Layer 8 of a small transformer language model trained on English Wikipedia (13 layers, counted from 0, width 128).
A neuron's activation on a vector x is squared ReLU(weights . x), where the dot is the dot product.

Input weights of the MLP neurons that the questions are about. A number n stands for n times 0.0083.
n89: -42 -8 -8 -6 -8 25 -18 56 12 -47 -13 -5 -9 14 -13 6 -12 -13 10 -5 30 -36 -6 -21 19 -60 29 29 18 51 -40 57 29 10 -23 -2 45 11 35 38 22 17 13 10 -5 -32 -13 8 -26 9 -11 -20 5 -35 42 -2 -7 6 27 48 -12 -4 -32 -10 -8 2 -2 -32 16 9 -1 -26 50 14 10 7 -26 22 6 19 26 32 4 34 30 -40 25 11 -18 44 11 20 35 -18 -11 13 40 1 16 32 -11 -9 -24 12 -7 -17 35 -4 -21 3 -35 22 3 2 3 -11 47 -21 -43 -37 -1 -26 -6 21 -21 1 -15 -31
n107: -14 -37 -11 9 2 -23 2 -2 -27 -19 -55 -31 -9 50 9 15 5 -14 -34 16 0 -21 5 31 -68 -32 17 -9 43 -61 -5 -26 63 11 -23 4 -2 15 -26 3 -1 32 -34 47 -14 -12 -10 1 19 -16 8 38 12 -24 -10 31 19 54 -8 24 15 1 13 -25 19 4 -26 6 2 -43 10 -18 2 3 39 10 -25 8 6 -14 -10 3 -20 30 -30 23 -30 3 16 -19 -9 -8 21 2 -19 -47 54 26 -6 31 -23 -14 -18 13 -13 -8 -36 8 23 -6 -5 -3 -20 8 36 -7 33 -15 7 -9 -6 -25 6 -36 37 -12 -53 10
n210: 12 -66 17 9 -18 -5 -16 -32 47 -2 -1 27 -11 79 47 -10 13 10 16 -5 -17 10 31 -22 -7 37 -13 -10 8 -11 7 38 44 26 33 39 7 7 -10 2 -18 9 -18 -3 -9 -41 -16 6 -26 -47 -3 -11 35 5 -12 -34 18 2 -3 43 -39 -18 -30 44 -3 33 -1 -5 14 -42 5 -12 6 -5 16 -29 64 1 23 -27 -16 35 -28 5 12 2 27 11 24 -27 -31 -49 19 -32 -34 31 59 -8 36 21 3 -7 -23 17 0 -10 -26 29 -6 18 -56 6 -42 -18 4 -26 22 -38 14 3 6 -12 -16 -14 34 35 -6 -26
n236: 6 26 -3 1 -11 11 -64 -3 -52 -13 3 -52 -1 17 7 -26 5 -18 -17 -22 -27 13 -32 19 2 1 6 2 24 1 8 5 -16 21 13 -14 -17 49 20 21 -45 18 21 0 -14 16 10 -16 -42 -35 14 -8 22 -60 13 10 1 2 1 -15 -50 22 37 -5 -39 -10 30 -26 2 1 7 -32 -10 -43 12 17 -4 -26 50 8 -13 30 -54 15 12 -3 -26 -40 18 53 -15 -12 -15 -33 -58 42 14 -9 16 9 -30 -28 -1 -22 10 13 -30 25 -9 -1 -9 28 1 17 8 -17 -8 6 10 -29 -25 22 -7 8 12 11 -18 13
n294: 13 -49 18 15 1 -14 16 28 -9 19 0 -35 -1 -4 27 -13 12 -22 20 -1 7 6 -1 1 -52 -38 17 -51 -3 0 -20 -29 64 -19 4 39 24 6 -5 -46 -3 18 5 -22 -28 9 9 -24 7 -22 -1 -4 40 -1 35 -25 11 9 42 -7 -40 2 11 20 -6 12 -18 -12 56 -18 -18 -2 31 46 18 -5 25 -6 -12 28 34 57 -30 -11 -23 -26 17 -6 -37 -7 18 25 -15 21 5 -4 -1 21 -20 40 -31 52 32 -29 11 -12 -68 -48 26 -14 -3 -23 60 34 -18 -15 33 -18 -6 -10 18 -16 -3 -19 22 -10 -76 -63
n329: 25 -5 12 9 41 3 -32 1 -45 1 -26 17 -2 -2 -18 -1 -10 8 41 -7 5 18 -3 22 -6 5 3 11 4 22 -1 60 -8 10 1 22 -11 -27 9 -1 -7 14 -39 25 -20 1 -7 24 -6 -38 11 4 -18 -17 -13 28 -8 7 25 -19 35 3 23 12 9 -8 2 15 1 -17 -22 -35 12 -1 55 0 -26 31 14 -17 1 23 -31 44 -37 -6 -6 20 -45 1 -20 -50 -18 16 8 26 -3 48 20 44 -3 16 23 -28 36 25 -21 19 -15 -5 17 32 -16 -23 8 -5 12 -28 15 16 -5 13 -2 12 14 -47 -22 16
n395: 33 5 17 -6 51 4 0 -29 -12 30 -15 -19 -6 16 1 5 27 22 2 -13 21 6 30 3 -2 -14 -48 -51 4 -10 -29 28 59 -22 -32 36 12 18 52 -31 -22 7 2 -15 -23 -23 -11 38 38 -48 7 11 6 -22 42 -21 35 12 55 -50 -6 2 13 -31 -3 4 30 -24 -2 -22 -24 -3 35 23 -32 -23 25 36 10 3 -18 -2 -14 34 67 -7 9 38 73 18 -3 14 -54 24 -12 41 -2 -3 18 -45 8 10 -8 -12 27 4 -64 -8 -2 0 65 33 40 -35 12 19 2 -18 -15 -23 83 -13 -30 -9 -3 5 2 -7
n414: 2 19 5 14 -36 14 5 -3 -19 37 10 -17 -19 34 -9 -51 7 -17 15 -17 -5 -7 23 -38 -12 -30 21 -7 5 30 0 -30 -11 9 16 -3 3 4 85 10 -46 -7 -2 4 -32 -38 28 24 -15 -43 14 -6 7 -25 24 5 -6 -14 44 15 15 11 -43 -6 26 -32 -48 13 22 -34 -27 -25 -16 -24 -20 -11 55 -33 -12 -18 7 -21 -76 26 -5 16 22 9 -42 1 1 -36 14 29 23 -6 15 4 -28 19 33 -5 -21 -45 13 11 -25 28 44 -10 0 -18 67 6 -44 -10 51 -3 -32 -4 -1 -35 4 25 -29 5 -20 -24
n424: 44 -20 -28 -14 -15 0 -2 -1 4 2 18 16 -13 16 31 -4 38 -30 5 -2 10 -4 -17 -54 -15 3 -9 -84 13 27 25 -64 9 42 -60 26 -5 -17 9 26 -13 27 1 -18 4 1 39 1 46 -10 -23 -1 -9 -24 18 45 26 -7 -8 13 15 -9 34 -31 -25 7 -18 -27 12 -2 1 12 28 -25 -21 17 40 5 -41 7 -12 26 -73 -59 2 -1 28 4 13 18 -27 11 14 2 14 9 46 34 -29 20 -51 2 -23 18 0 40 -32 16 11 8 -10 0 7 -9 12 -16 45 -5 -25 18 -2 27 -20 21 -46 -24 18 8
n430: -21 -27 -13 -1 18 33 -24 14 4 -26 -26 -37 -14 47 62 24 -22 23 23 -41 -30 12 -16 -22 -20 -12 -8 8 1 -22 -20 7 35 -11 39 56 -21 -40 -11 -7 -8 47 2 -43 -9 -3 4 -36 -34 8 -13 5 -16 -2 -10 -10 51 15 -1 -15 25 -15 -19 10 -25 -32 -18 27 8 -26 38 -23 21 2 -4 -10 15 -24 9 -7 3 -34 -24 22 -5 54 28 5 -17 56 -13 -14 -49 18 -49 -34 0 84 8 -24 -34 36 4 -6 2 -3 -11 10 25 -10 -38 64 4 12 -10 -6 15 -71 -14 32 -26 -32 3 -31 -15 -19 10 5
n550: 24 -15 16 -5 39 -18 -21 -16 -4 -8 36 -38 22 -5 2 -12 19 -15 36 -14 42 -21 22 -43 -2 -1 -1 -83 33 -43 26 -5 44 -5 -1 24 45 5 16 -2 -3 -9 57 18 49 17 -27 6 11 7 25 -22 -64 -13 24 4 14 -9 -24 -8 -6 -10 32 -2 -21 -18 39 -19 10 23 -42 -17 16 -33 -11 17 -9 25 -5 -1 -4 58 -7 -15 70 23 16 -5 3 -8 -4 26 -20 -3 -58 17 13 24 -5 -83 -19 45 -17 11 -4 -28 -7 37 40 -9 -24 16 34 21 3 15 -1 8 13 -51 4 -3 -36 -66 22 -56 -28 -12
n590: 15 -18 -52 -37 11 -18 -48 -2 -2 -13 27 -29 8 17 11 -25 -20 -8 50 1 -33 16 -15 28 -22 -5 40 9 2 17 1 25 2 38 8 -13 7 20 -7 26 -23 3 1 -9 -18 11 -14 -11 0 5 2 -30 17 -18 -7 51 -2 37 38 -2 14 -45 7 4 -9 -61 18 12 8 -20 29 -5 14 -18 50 17 -17 -16 9 -8 -27 -8 14 -8 -26 -22 -31 -13 2 -1 6 -36 -6 6 -14 21 17 -4 35 22 7 7 33 -29 26 29 -14 13 11 -4 -27 10 1 -24 17 -18 -7 -46 -8 0 0 28 -3 -67 5 23 -25 9
n712: 15 42 -32 33 -3 -11 -7 19 5 -4 94 11 -5 21 -20 -54 -3 9 -39 20 5 -22 22 33 -36 11 -11 -2 40 37 27 -16 34 57 -47 -28 -9 28 0 31 -34 -24 -33 13 -51 12 -1 3 -36 -38 65 20 -19 -4 -17 28 7 14 54 2 38 20 -3 24 4 -11 -28 48 57 17 18 6 68 -22 23 38 13 -32 -8 -16 10 -15 -17 -15 -29 -71 36 -14 -7 12 -33 -30 15 -26 22 0 32 17 -26 -20 -34 10 -1 7 -43 12 45 25 -13 -12 19 -19 -11 48 13 -31 3 -57 -39 -41 -36 -12 2 -18 13 6 -64 27
n715: 57 -46 -12 -8 -9 14 -17 -39 14 -30 34 -8 5 23 8 -1 51 -14 4 -23 -13 -9 17 6 -15 -33 -6 -15 9 2 5 -32 9 -4 -8 -27 -2 -3 -1 5 -18 29 -8 21 -25 44 -5 -1 -1 -18 50 31 3 -18 -35 -15 -28 -1 16 -17 29 -53 5 -12 7 37 14 39 9 4 -16 1 8 7 6 -8 35 1 -14 -19 25 38 -56 0 39 -20 -21 -3 8 1 1 25 -35 -12 -22 -8 20 8 -2 -52 -17 -25 -1 2 8 -15 16 -11 25 6 -36 -3 26 -15 -28 -45 -6 -46 -27 -15 -50 17 -17 -69 66 -11 -33 -7
n716: 24 30 17 -10 -27 -25 -37 44 -27 -42 -11 -27 26 5 -17 -11 26 -11 7 6 -36 8 13 -8 41 -3 -3 36 0 10 2 -22 11 35 -23 15 -12 -53 28 -8 6 0 17 13 -21 -24 12 -15 25 -1 -21 11 -29 -46 42 -2 -8 4 -30 2 -39 -15 -14 58 -22 29 26 15 8 -11 2 -49 8 -15 34 27 -19 22 5 -16 3 18 -3 12 1 -22 18 -14 7 -22 -35 5 -26 -1 -66 15 23 -31 4 17 9 -11 -7 -25 3 25 -14 -9 13 -5 20 -15 -4 1 1 -37 6 3 -14 8 38 17 -23 -2 6 -37 4 -1
n746: -5 -30 3 55 -22 14 -23 -48 -28 -3 -47 -37 -32 7 43 12 15 36 -36 2 7 -28 -27 0 -26 -8 -3 39 9 -14 -12 19 -16 16 37 33 -43 -11 14 -38 -42 33 7 -16 -42 -6 -60 -19 -6 0 21 28 -68 -36 21 5 60 4 38 9 13 -18 50 -22 25 -4 5 -28 -1 -9 16 -39 20 -12 44 21 13 -45 24 -17 -4 76 16 5 19 -23 14 15 -24 17 33 5 -38 6 -3 -4 3 11 -6 -18 -18 17 0 2 -24 6 -11 -28 -26 21 26 1 -15 19 13 1 -19 -48 -22 -21 -16 -5 -6 -23 -20 21 -24 5
n929: 19 -49 -34 -47 21 0 -22 -8 -39 26 -14 39 2 30 12 22 16 5 34 -28 -3 11 12 -3 21 -40 -9 -1 -19 -40 -34 -12 -2 12 -3 6 32 -11 27 8 1 21 20 1 -4 -16 33 -26 -1 -15 -2 14 8 2 22 36 -28 5 -8 33 -25 -32 -13 -23 -17 -11 32 30 26 -15 38 24 -15 -60 39 2 29 -5 45 7 -19 41 13 17 -9 -49 20 2 10 33 -33 16 20 2 15 -67 9 -35 28 15 15 -2 -6 18 -15 41 5 -13 38 34 5 -5 15 3 12 -7 -14 -20 4 21 -27 -26 -23 -21 15 26 -36 -25

Each question shows a token from some text and the vector x that enters the MLP there. A number n stands for n times 0.095.

" this": -3 8 9 -7 -8 -4 8 1 -4 1 13 -17 9 -1 4 5 -6 -7 0 -5 -6 4 -7 1 13 -2 6 -7 -17 4 9 -10 -6 9 -1 2 -11 -9 3 2 -15 7 11 -4 3 20 20 5 -4 7 -3 3 -1 4 6 5 5 10 13 -12 -7 17 -13 -5 10 1 -6 1 -71 -1 13 3 5 -4 3 -9 -5 -5 1 22 2 -6 1 1 -6 -5 5 15 -5 -3 0 8 1 7 4 -16 -15 -7 2 7 -4 -2 6 4 -20 -1 6 0 -5 -10 -6 -2 6 -15 6 2 -13 -1 10 21 -4 -3 15 -7 5 -15 -9 8
Which of these neurons fires most? n430

"ition": -1 4 2 -11 -16 -9 9 -2 -13 18 5 -10 -1 -7 -19 10 -3 -27 12 13 -6 -2 -15 2 12 -7 -19 4 -1 3 -11 2 4 -2 14 -1 5 24 4 22 -6 -14 -18 -6 2 -6 -2 0 0 -7 -1 1 7 11 0 8 -12 -13 -9 8 3 -1 -2 -1 7 -18 0 9 -40 -1 5 18 -10 -10 -18 4 0 9 -5 26 1 -3 5 9 -19 3 2 7 -18 -2 -11 -8 5 -7 1 12 -5 -2 -7 12 4 -6 3 4 -5 -10 -1 -15 -6 -1 -3 6 -13 5 3 -3 -8 3 16 10 -10 -21 -1 1 -17 -23 -3 -3
Which three neurons fire most, strongest first? n414, n329, n929

" his": -4 7 6 -3 16 -11 12 1 -9 0 7 -22 -2 6 19 -9 0 -1 -8 -12 -7 6 -11 4 11 -1 -10 -6 -24 -10 -2 -11 2 4 1 -9 -1 3 -11 -10 -7 -3 0 16 1 27 -15 1 8 -5 -7 -7 -3 17 5 -9 2 10 8 -9 -9 -6 -22 -11 12 18 -5 3 -54 -1 0 -7 -17 -10 -16 -6 -5 8 -6 19 -2 -4 -3 2 -2 9 -5 11 -12 -10 0 -1 2 8 -1 -8 -7 8 5 11 4 -11 12 19 -11 -18 3 -10 -12 -10 -6 -2 2 -11 -8 -4 -15 8 0 1 1 -6 13 -9 -2 0 7 5
Which of these neurons fires most? n107

"ater": -7 -4 22 -19 -12 -14 -6 -12 0 12 -1 -5 4 -5 -9 -3 3 -1 -14 10 1 9 2 -15 13 -4 -21 -11 -11 11 10 -7 4 -4 -12 -9 -3 -3 -7 4 -5 -3 -8 2 4 -3 -1 0 10 12 -11 3 8 7 -2 -13 1 -9 -17 1 12 1 -10 -7 -6 -11 1 12 -54 9 6 9 -19 12 -12 4 9 6 -14 14 13 12 -1 -9 -7 8 -1 2 -11 -21 16 -6 -4 -16 -9 -14 0 -11 7 9 5 6 2 9 -9 -9 -2 7 1 7 6 11 -8 0 -9 -2 4 18 8 -4 -13 -5 -3 -1 8 -17 22 3
Which neuron fires most, and how strongly? n424, at about 0.2

" w": -3 -4 -9 -7 6 -10 -2 14 -8 -2 -21 -3 -10 -11 -8 1 9 -6 10 -8 2 6 -2 2 8 -4 8 10 -7 -5 29 6 4 -3 7 -25 12 18 1 15 -7 -10 0 -8 -13 36 9 10 -7 5 0 -2 -7 12 -5 12 -13 -6 -1 -6 3 13 -9 -2 -2 2 -5 -9 -1 2 16 1 -27 -15 14 -4 -29 6 -16 30 -6 4 6 20 -17 -13 -9 0 -6 -17 14 -3 10 4 -1 3 -7 -10 -12 11 -3 -2 10 0 5 -6 3 -2 -3 -1 -5 0 15 -2 4 -3 -15 -5 14 -10 -4 14 7 -1 -8 -10 8 1
Which three neurons fire most, strongest first? n590, n329, n236

"os": -2 12 11 -1 -9 -10 5 9 -8 -13 4 4 -2 -7 -11 -2 -9 10 -7 18 -5 -8 -6 5 4 9 11 8 9 12 -2 -15 5 -5 -12 -4 3 1 -2 -10 -5 -3 -17 -17 -7 22 4 4 -4 -14 11 -7 5 9 -16 -11 -3 3 -3 -2 13 6 11 2 -5 9 11 11 -54 10 0 22 -17 6 -6 -5 -4 -6 -20 13 5 7 -4 9 -14 -15 3 8 -6 -20 -2 -1 -14 -1 -3 5 -1 -9 3 11 2 -7 8 1 -15 -16 8 1 -15 1 -14 5 -1 -14 -12 2 0 -1 3 4 -11 -5 -1 10 12 -27 9 -8
Which three neurons fire most, strongest first? n715, n329, n712

" a": 4 -4 -3 2 5 -7 11 3 -6 -4 -14 -19 3 5 0 9 1 5 5 0 5 3 -18 4 -6 15 6 0 -23 7 -10 -1 4 5 -10 1 13 -16 -8 8 -2 11 9 6 0 23 8 4 -7 -2 -10 -5 15 14 3 4 12 4 2 -8 -3 -6 -1 8 -6 -4 4 -5 -70 -5 8 6 0 -18 -4 9 -9 2 -3 11 -2 -4 10 -2 -6 11 -3 2 -2 -4 3 -4 -6 -1 3 -2 -12 -6 -12 -7 -1 -19 -7 3 -7 -9 -11 -1 -10 -11 4 -10 -1 -29 -3 -2 -11 -3 -4 4 -2 -11 11 -9 7 -12 17 0
Which of these neurons fires most? n430

" 202": 8 -3 5 1 13 -12 28 11 -7 0 0 5 22 -2 3 9 -5 -3 3 -16 8 -1 -16 -1 20 2 -5 13 -8 17 14 -14 8 -4 11 10 5 -4 -3 12 23 -4 -11 1 -4 12 -9 -12 12 -13 -5 4 5 14 -3 -12 -14 -11 -11 20 4 -4 -3 2 9 -18 0 -17 -13 -11 5 10 -10 3 -3 13 -6 7 -2 22 0 2 -7 1 -13 4 -3 10 -4 14 -9 6 6 1 12 5 -24 -13 -12 12 -1 9 -1 -7 -12 1 5 -4 8 7 -14 6 -13 -4 5 0 6 17 -6 17 -16 2 27 17 8 -4 -10 9
Which of these neurons fires most? n929

" Ge": 1 4 -5 -6 5 12 -8 9 18 -12 -2 -16 1 -13 -9 -3 -12 7 -20 13 13 3 -6 5 13 19 4 6 -15 10 -3 9 -18 6 0 3 -3 -4 -1 -5 -1 -8 -1 -12 -12 11 10 -8 -6 -12 13 -3 10 19 4 -7 -13 -21 2 8 12 0 -1 2 -3 13 -2 14 -34 -14 11 3 -9 3 -22 -9 -10 11 0 1 -3 11 -9 1 -5 -7 -6 12 1 -31 16 1 -5 -3 -9 -1 -23 -4 -6 -3 0 -12 7 6 -7 -11 5 -4 -21 14 4 1 7 5 17 -1 -13 7 2 5 -7 19 -3 12 11 -22 -4 -3
Which neuron fires most, and how strongly? n329, at about 0.024

"ton": 1 -4 20 5 8 -2 9 -14 -26 14 -3 11 -1 -12 -21 -7 20 13 -19 -7 5 20 -7 3 -4 -9 -7 0 -8 7 4 -2 1 -7 5 6 -6 -6 5 -15 16 -8 -5 -26 1 14 -3 -1 4 3 0 -9 1 2 8 -4 6 -15 1 -9 1 9 -9 -4 -6 4 -4 -14 -40 13 -2 32 -16 -8 0 3 3 8 -5 17 11 4 0 -2 -1 -1 6 16 -14 -20 15 0 3 4 1 4 -3 -8 -1 -16 21 -16 4 6 0 -6 -3 6 -19 -1 4 1 -1 -4 2 8 -1 4 4 -1 6 5 12 6 -9 -24 4 10
Which neuron fires most, and how strongly? n395, at about 7.6

"m": 4 -11 -17 6 -7 -16 -4 2 -6 12 -2 -1 -10 0 7 1 -44 10 9 25 -9 -10 -8 -8 2 7 13 20 6 12 -4 2 -3 -2 -2 -5 -1 -9 -2 -8 7 7 -6 14 -7 7 0 0 -11 2 8 -6 2 -2 -24 -9 15 -20 -5 -13 -11 -2 1 7 -1 -8 2 13 -9 7 0 21 -14 -4 1 -2 -4 -3 0 -3 17 8 -4 2 2 13 9 7 -6 -28 21 -12 7 -12 8 0 -13 -2 -14 3 3 -12 -21 -2 0 -8 -6 -15 -19 -7 9 -8 -23 -1 5 3 -13 10 10 10 0 -13 13 0 -4 0 7 2
Which two neurons fire most, strongest first? n746, n329

" one": 7 12 -6 -13 -3 -14 15 -6 -14 8 -16 -18 0 9 3 17 12 -3 -6 3 -14 9 -13 5 1 8 -1 -12 -13 -5 -2 -11 -7 -2 -4 9 1 -1 -1 8 18 0 16 7 3 4 10 1 -17 -3 -23 2 8 12 0 13 -2 16 14 -8 -10 15 0 -7 -5 -18 -4 1 -51 5 -6 0 -4 -7 8 1 -11 -6 1 23 7 -6 6 2 -3 18 8 5 -7 -2 3 6 6 12 11 -1 -7 4 -14 14 -1 0 20 -13 -3 -18 13 -6 -11 -6 7 8 4 -15 -5 -10 -6 5 -2 6 3 9 14 -6 -8 -18 -4 10
Which two neurons fire most, strongest first? n329, n430

" (18": 21 -3 0 13 -3 5 4 -9 -3 12 -6 8 1 -2 6 6 -6 -9 -6 20 1 13 -5 -13 8 8 -8 -21 -17 -8 0 1 -17 1 7 -5 13 -2 -1 -11 8 4 -5 9 -2 14 6 -1 2 -7 -2 0 5 -3 4 -15 -4 2 -16 1 9 -12 -1 10 -20 20 11 2 -18 14 -11 28 -6 7 -2 -1 9 0 -24 18 2 -2 -2 -2 -13 -15 -4 0 -10 3 9 10 23 -8 4 -12 -24 13 -12 33 -9 -3 6 4 -15 5 -5 -2 -20 -7 -1 -1 5 7 0 -7 0 3 10 12 8 13 24 4 -8 0 -4 12
Which neuron fires most, and how strongly? n424, at about 13

" and": -16 6 7 3 -8 4 9 4 -14 9 -1 -2 1 -2 4 13 -22 -11 -4 3 2 8 8 4 1 10 14 1 16 -8 18 2 -3 -2 17 -4 -1 2 -11 5 1 1 8 5 2 5 10 -4 1 15 0 10 -6 3 0 0 -3 -1 -2 0 -3 8 -11 -6 -1 -1 -9 -5 -72 -11 14 -8 -18 -7 -7 3 8 -11 -2 22 -2 5 -14 -8 -7 -12 9 15 -7 1 6 1 9 11 -10 -1 -10 -8 -2 10 -7 -1 4 1 -19 -3 -2 2 -18 1 7 -7 -7 -1 3 2 -9 16 4 -8 -14 5 -7 -9 -1 3 -3 13
Which three neurons fire most, strongest first? n236, n746, n107

"30": 5 3 18 12 -5 -8 36 -6 -16 10 -6 4 3 -7 3 2 4 -4 -5 -8 4 12 -9 -8 15 3 -15 5 -26 -2 -9 -3 -6 -1 11 10 15 8 5 12 25 -12 -22 3 -12 3 0 -2 8 -8 -5 -10 -4 1 -4 -6 4 -4 -6 13 -6 8 -3 -2 3 -2 5 -3 -30 24 9 5 -6 -4 -4 5 -2 21 -11 16 19 6 -3 12 -8 13 -11 1 -12 -10 -1 -2 1 10 -12 1 -14 2 -9 1 6 -6 5 -5 3 -10 -6 6 -17 8 -10 -3 -2 -4 12 -4 -15 24 -1 15 11 -10 27 2 -9 -2 6 6
Which of these neurons fires most? n329

"i,": -16 -5 0 -4 -12 -7 -5 -5 4 -10 -7 11 11 -6 12 12 -10 -12 -4 -11 2 9 -8 1 2 -1 -19 -4 -15 3 -13 -7 10 8 -5 9 14 -9 3 11 7 1 -5 10 3 -4 -5 -7 -2 -5 5 -6 12 6 4 -20 -2 -4 -9 0 6 -3 -7 7 0 0 3 -1 -52 11 18 -1 -25 -8 -15 12 7 -4 -7 20 13 7 -1 3 -1 -1 -12 3 10 0 5 0 6 2 2 -6 4 14 -9 19 8 -13 10 2 -7 3 12 -13 -18 11 8 1 -10 -12 11 -2 -3 15 1 -24 -18 -1 10 7 -5 6 -13 27
Which neuron fires most, and how strongly? n89, at about 1.3

"l": -8 14 21 11 10 -19 6 -3 11 11 -5 -9 0 -7 -8 -3 -8 5 -3 -2 -15 4 -17 -6 -3 4 0 21 -17 0 -3 -6 4 -18 18 -11 -21 1 9 -5 -4 -5 -18 5 0 1 10 0 -18 9 6 -13 3 14 5 -17 -26 -11 -4 -10 3 -4 -7 16 -6 6 1 14 -6 -9 -7 2 -8 -6 -3 -5 -2 5 -8 -2 5 8 -7 19 -15 1 -8 17 -16 -23 14 1 13 10 3 -13 -10 -8 -7 13 17 -10 0 -2 8 -1 0 -21 -7 1 1 -18 -13 19 -17 -14 -11 -3 -3 -2 1 -25 8 -1 1 1 -6 -3
Which two neurons fire most, strongest first? n414, n294

"ew": 5 -7 9 0 9 -23 3 9 -7 8 7 4 23 -3 14 -11 5 -5 2 11 -7 15 -5 9 0 -6 3 3 3 1 20 -10 -14 7 -7 -12 13 13 -12 10 5 -7 -10 -10 0 14 9 -3 2 5 10 -6 6 0 -6 -17 -20 -2 -11 -4 28 -4 12 -11 15 5 5 -8 -25 12 13 23 -12 -2 18 -5 -6 10 -12 12 4 -15 14 16 -8 -2 6 -8 -2 -32 8 -6 13 -7 -2 -3 -16 0 -9 -2 -11 -9 9 6 4 -3 18 1 -1 -12 -15 7 12 0 5 -6 -10 8 -3 -14 -8 -3 5 3 1 -16 1 15
Which three neurons fire most, strongest first? n715, n712, n590

" United": 3 1 11 -21 2 -14 11 -3 -5 27 -2 16 -6 -5 -7 -6 -1 12 -29 -4 4 1 0 -11 26 -3 -9 -5 -5 16 -6 -19 -6 -6 10 -2 -5 -12 -12 3 -12 11 -6 15 3 -11 7 -12 -9 3 -7 -9 13 4 14 -18 -14 -11 -5 16 6 -16 6 0 -13 -2 5 -13 -34 14 7 5 -11 -2 19 6 -2 6 -13 11 8 11 -7 -12 -5 -3 -8 12 -9 4 -5 -8 -4 -5 2 3 -5 11 -5 3 9 13 13 13 -9 -1 12 -7 5 -6 -1 9 -9 -12 -15 8 4 19 -4 5 -12 1 15 8 -2 -10 -1 11
Which two neurons fire most, strongest first? n424, n929

" tw": -16 -15 1 -3 9 -12 7 12 -20 -3 6 -13 7 5 -19 -13 6 -11 9 6 0 -2 -15 20 -3 12 -5 10 2 2 28 8 12 4 -5 -9 -9 0 -5 -17 2 -7 -13 -5 -3 -1 3 -12 -9 7 5 7 -6 -3 1 -20 -11 -3 1 0 -5 15 -1 -6 -5 18 -9 0 -1 15 20 0 -26 -7 -11 10 -8 4 -11 24 8 19 7 8 -16 9 -1 3 -5 -18 10 0 -8 7 -1 14 -19 -7 -11 3 -9 3 3 12 -26 -8 9 2 -1 -25 -13 11 -10 14 7 0 -13 8 9 3 -13 1 3 2 3 -7 -3 10
Which of these neurons fires most? n712

" in": 4 4 -1 -3 -1 -8 -11 -12 8 17 -7 9 -6 -9 1 1 3 7 -15 4 -11 7 -4 9 -3 9 -21 -10 2 5 1 0 -7 15 8 -11 0 4 -17 -1 6 -1 5 -4 -15 2 -4 -1 2 -10 12 0 8 18 -4 1 -6 1 -13 -4 4 1 -1 16 0 -2 1 1 -66 -2 18 6 -32 -16 6 -4 -2 12 2 25 5 6 3 -1 -5 9 -14 -3 5 3 -4 7 8 -5 10 -5 -9 1 1 9 2 -9 -5 -8 -2 -8 -5 -1 -13 5 1 -20 0 -23 -2 3 -1 2 10 -6 -3 4 -2 -1 17 -1 1 -14
Which of these neurons fires most? n210

"uss": 3 -8 12 16 -3 -11 -11 11 -15 2 -1 -12 2 -7 -20 10 -9 -1 0 4 11 13 0 2 -1 -4 17 23 18 1 -7 -13 2 -4 -4 7 -5 7 -2 -6 17 8 1 -4 -5 18 18 -2 6 -1 1 -4 5 17 -21 -8 -7 2 -8 -9 8 9 -23 16 2 3 -7 9 -25 5 -4 14 -9 15 -8 -18 12 12 -2 11 10 15 11 -3 10 -19 -13 7 -1 -10 5 -14 -1 4 17 6 -28 3 0 18 -1 10 -4 -1 -9 4 -3 -16 -16 12 -12 5 12 -4 -2 9 -9 13 4 12 -4 -7 18 -7 -10 -3 -4 8
Which of these neurons fires most? n294

" with": -1 -2 -6 4 5 5 10 3 -13 -5 -17 8 -12 -3 -7 0 -1 2 -6 0 -12 -2 -2 10 -11 15 -14 9 -16 10 -2 -5 -3 6 -4 -2 7 -5 -25 -9 0 -2 2 -4 -2 3 5 5 4 0 -20 -8 1 20 -2 -8 7 -4 -6 -5 -14 -5 -15 16 4 -9 9 10 -66 -11 17 -7 -11 -8 0 4 -15 -1 2 7 -13 7 3 -7 3 17 -5 -1 -10 -12 1 1 8 1 -9 -6 -12 -1 -4 -2 -11 -6 3 -10 -7 -8 -1 -2 -16 5 -4 -26 3 -14 1 -3 -8 7 1 -4 -15 10 13 -6 8 -6 -2 9
Which of these neurons fires most? n716

"\n": 0 -11 -9 3 13 10 -2 -5 9 -2 0 -10 29 -5 -21 2 -11 14 -13 4 -5 -1 -5 -8 -9 -8 2 1 3 3 2 -12 -8 0 9 -2 0 19 -1 6 18 1 -6 7 -16 6 16 0 6 4 13 7 4 3 -10 1 -20 3 -6 -8 8 -4 -9 -1 0 9 6 -6 -47 6 1 7 -38 3 -16 1 -2 -10 5 -14 3 13 2 -4 -13 15 6 16 -6 30 3 8 4 -9 2 -15 -1 -3 -6 8 -1 -1 -1 -5 -2 -6 0 3 -8 -6 4 -5 -10 3 4 -4 6 20 20 7 4 7 19 0 6 15 -5 -2
Which neuron fires most, and how strongly? n107, at about 0.94

"ia": -16 -1 -6 -7 -6 0 -6 3 -1 -12 -16 -9 5 -12 4 20 4 7 -15 8 7 -5 -9 -17 20 2 -4 1 -7 10 -8 0 6 -2 13 3 23 -4 -2 7 15 5 -5 -5 3 5 -5 -2 -12 0 1 -1 16 1 13 3 5 -1 -13 8 -1 12 -12 4 4 20 -1 -5 -32 9 2 11 4 3 -10 -5 8 8 -26 6 8 -1 7 -6 -17 1 -3 16 -6 -20 -6 -3 -9 14 -5 2 0 0 -22 0 18 0 14 -2 -1 -10 30 -8 -12 2 12 -12 -20 -15 13 -6 -22 0 0 -14 -4 9 15 13 2 -7 10 -7
Which neuron fires most, and how strongly? n89, at about 4.1

"ment": -7 19 5 -13 -4 -21 0 9 5 11 -7 4 4 -22 -7 -7 -31 -4 12 7 4 5 -22 -7 13 16 -5 5 6 6 9 -8 13 4 17 -1 10 2 12 8 -7 -11 3 19 7 -6 5 -15 -11 3 -3 4 14 0 -1 3 -13 -11 -7 -3 3 10 -1 2 -7 -9 1 6 -32 -15 -8 17 -12 3 -16 -7 -5 -3 -10 -3 -6 5 1 1 9 -4 4 3 -10 -16 3 11 17 -14 3 -6 -8 -5 -11 24 20 6 1 -3 -14 -16 7 -15 -16 -4 -12 -10 3 0 8 -3 1 18 7 10 10 -9 -5 7 -8 -15 11 -13
Which of these neurons fires most? n414

" the": -7 -2 3 0 14 -2 -6 5 -3 19 5 -5 -2 9 3 -9 -10 -1 -8 -6 -1 3 -9 -2 20 2 -8 -3 -39 5 0 1 3 -4 -5 -2 3 2 5 -1 2 13 4 0 -1 16 1 1 -1 -4 14 2 1 16 6 -2 11 5 0 3 0 9 1 -1 -4 8 7 1 -88 1 6 -3 -3 0 5 0 -2 -2 -4 10 2 5 8 1 -2 2 -5 -2 -1 4 0 4 10 0 7 -5 -8 -12 -5 4 -4 1 -1 -7 -7 -2 -7 -9 -8 -15 -6 0 6 -3 9 3 -5 -5 -1 2 -7 -1 4 -1 8 1 -7 -2
Which three neurons fire most, strongest first? n929, n236, n395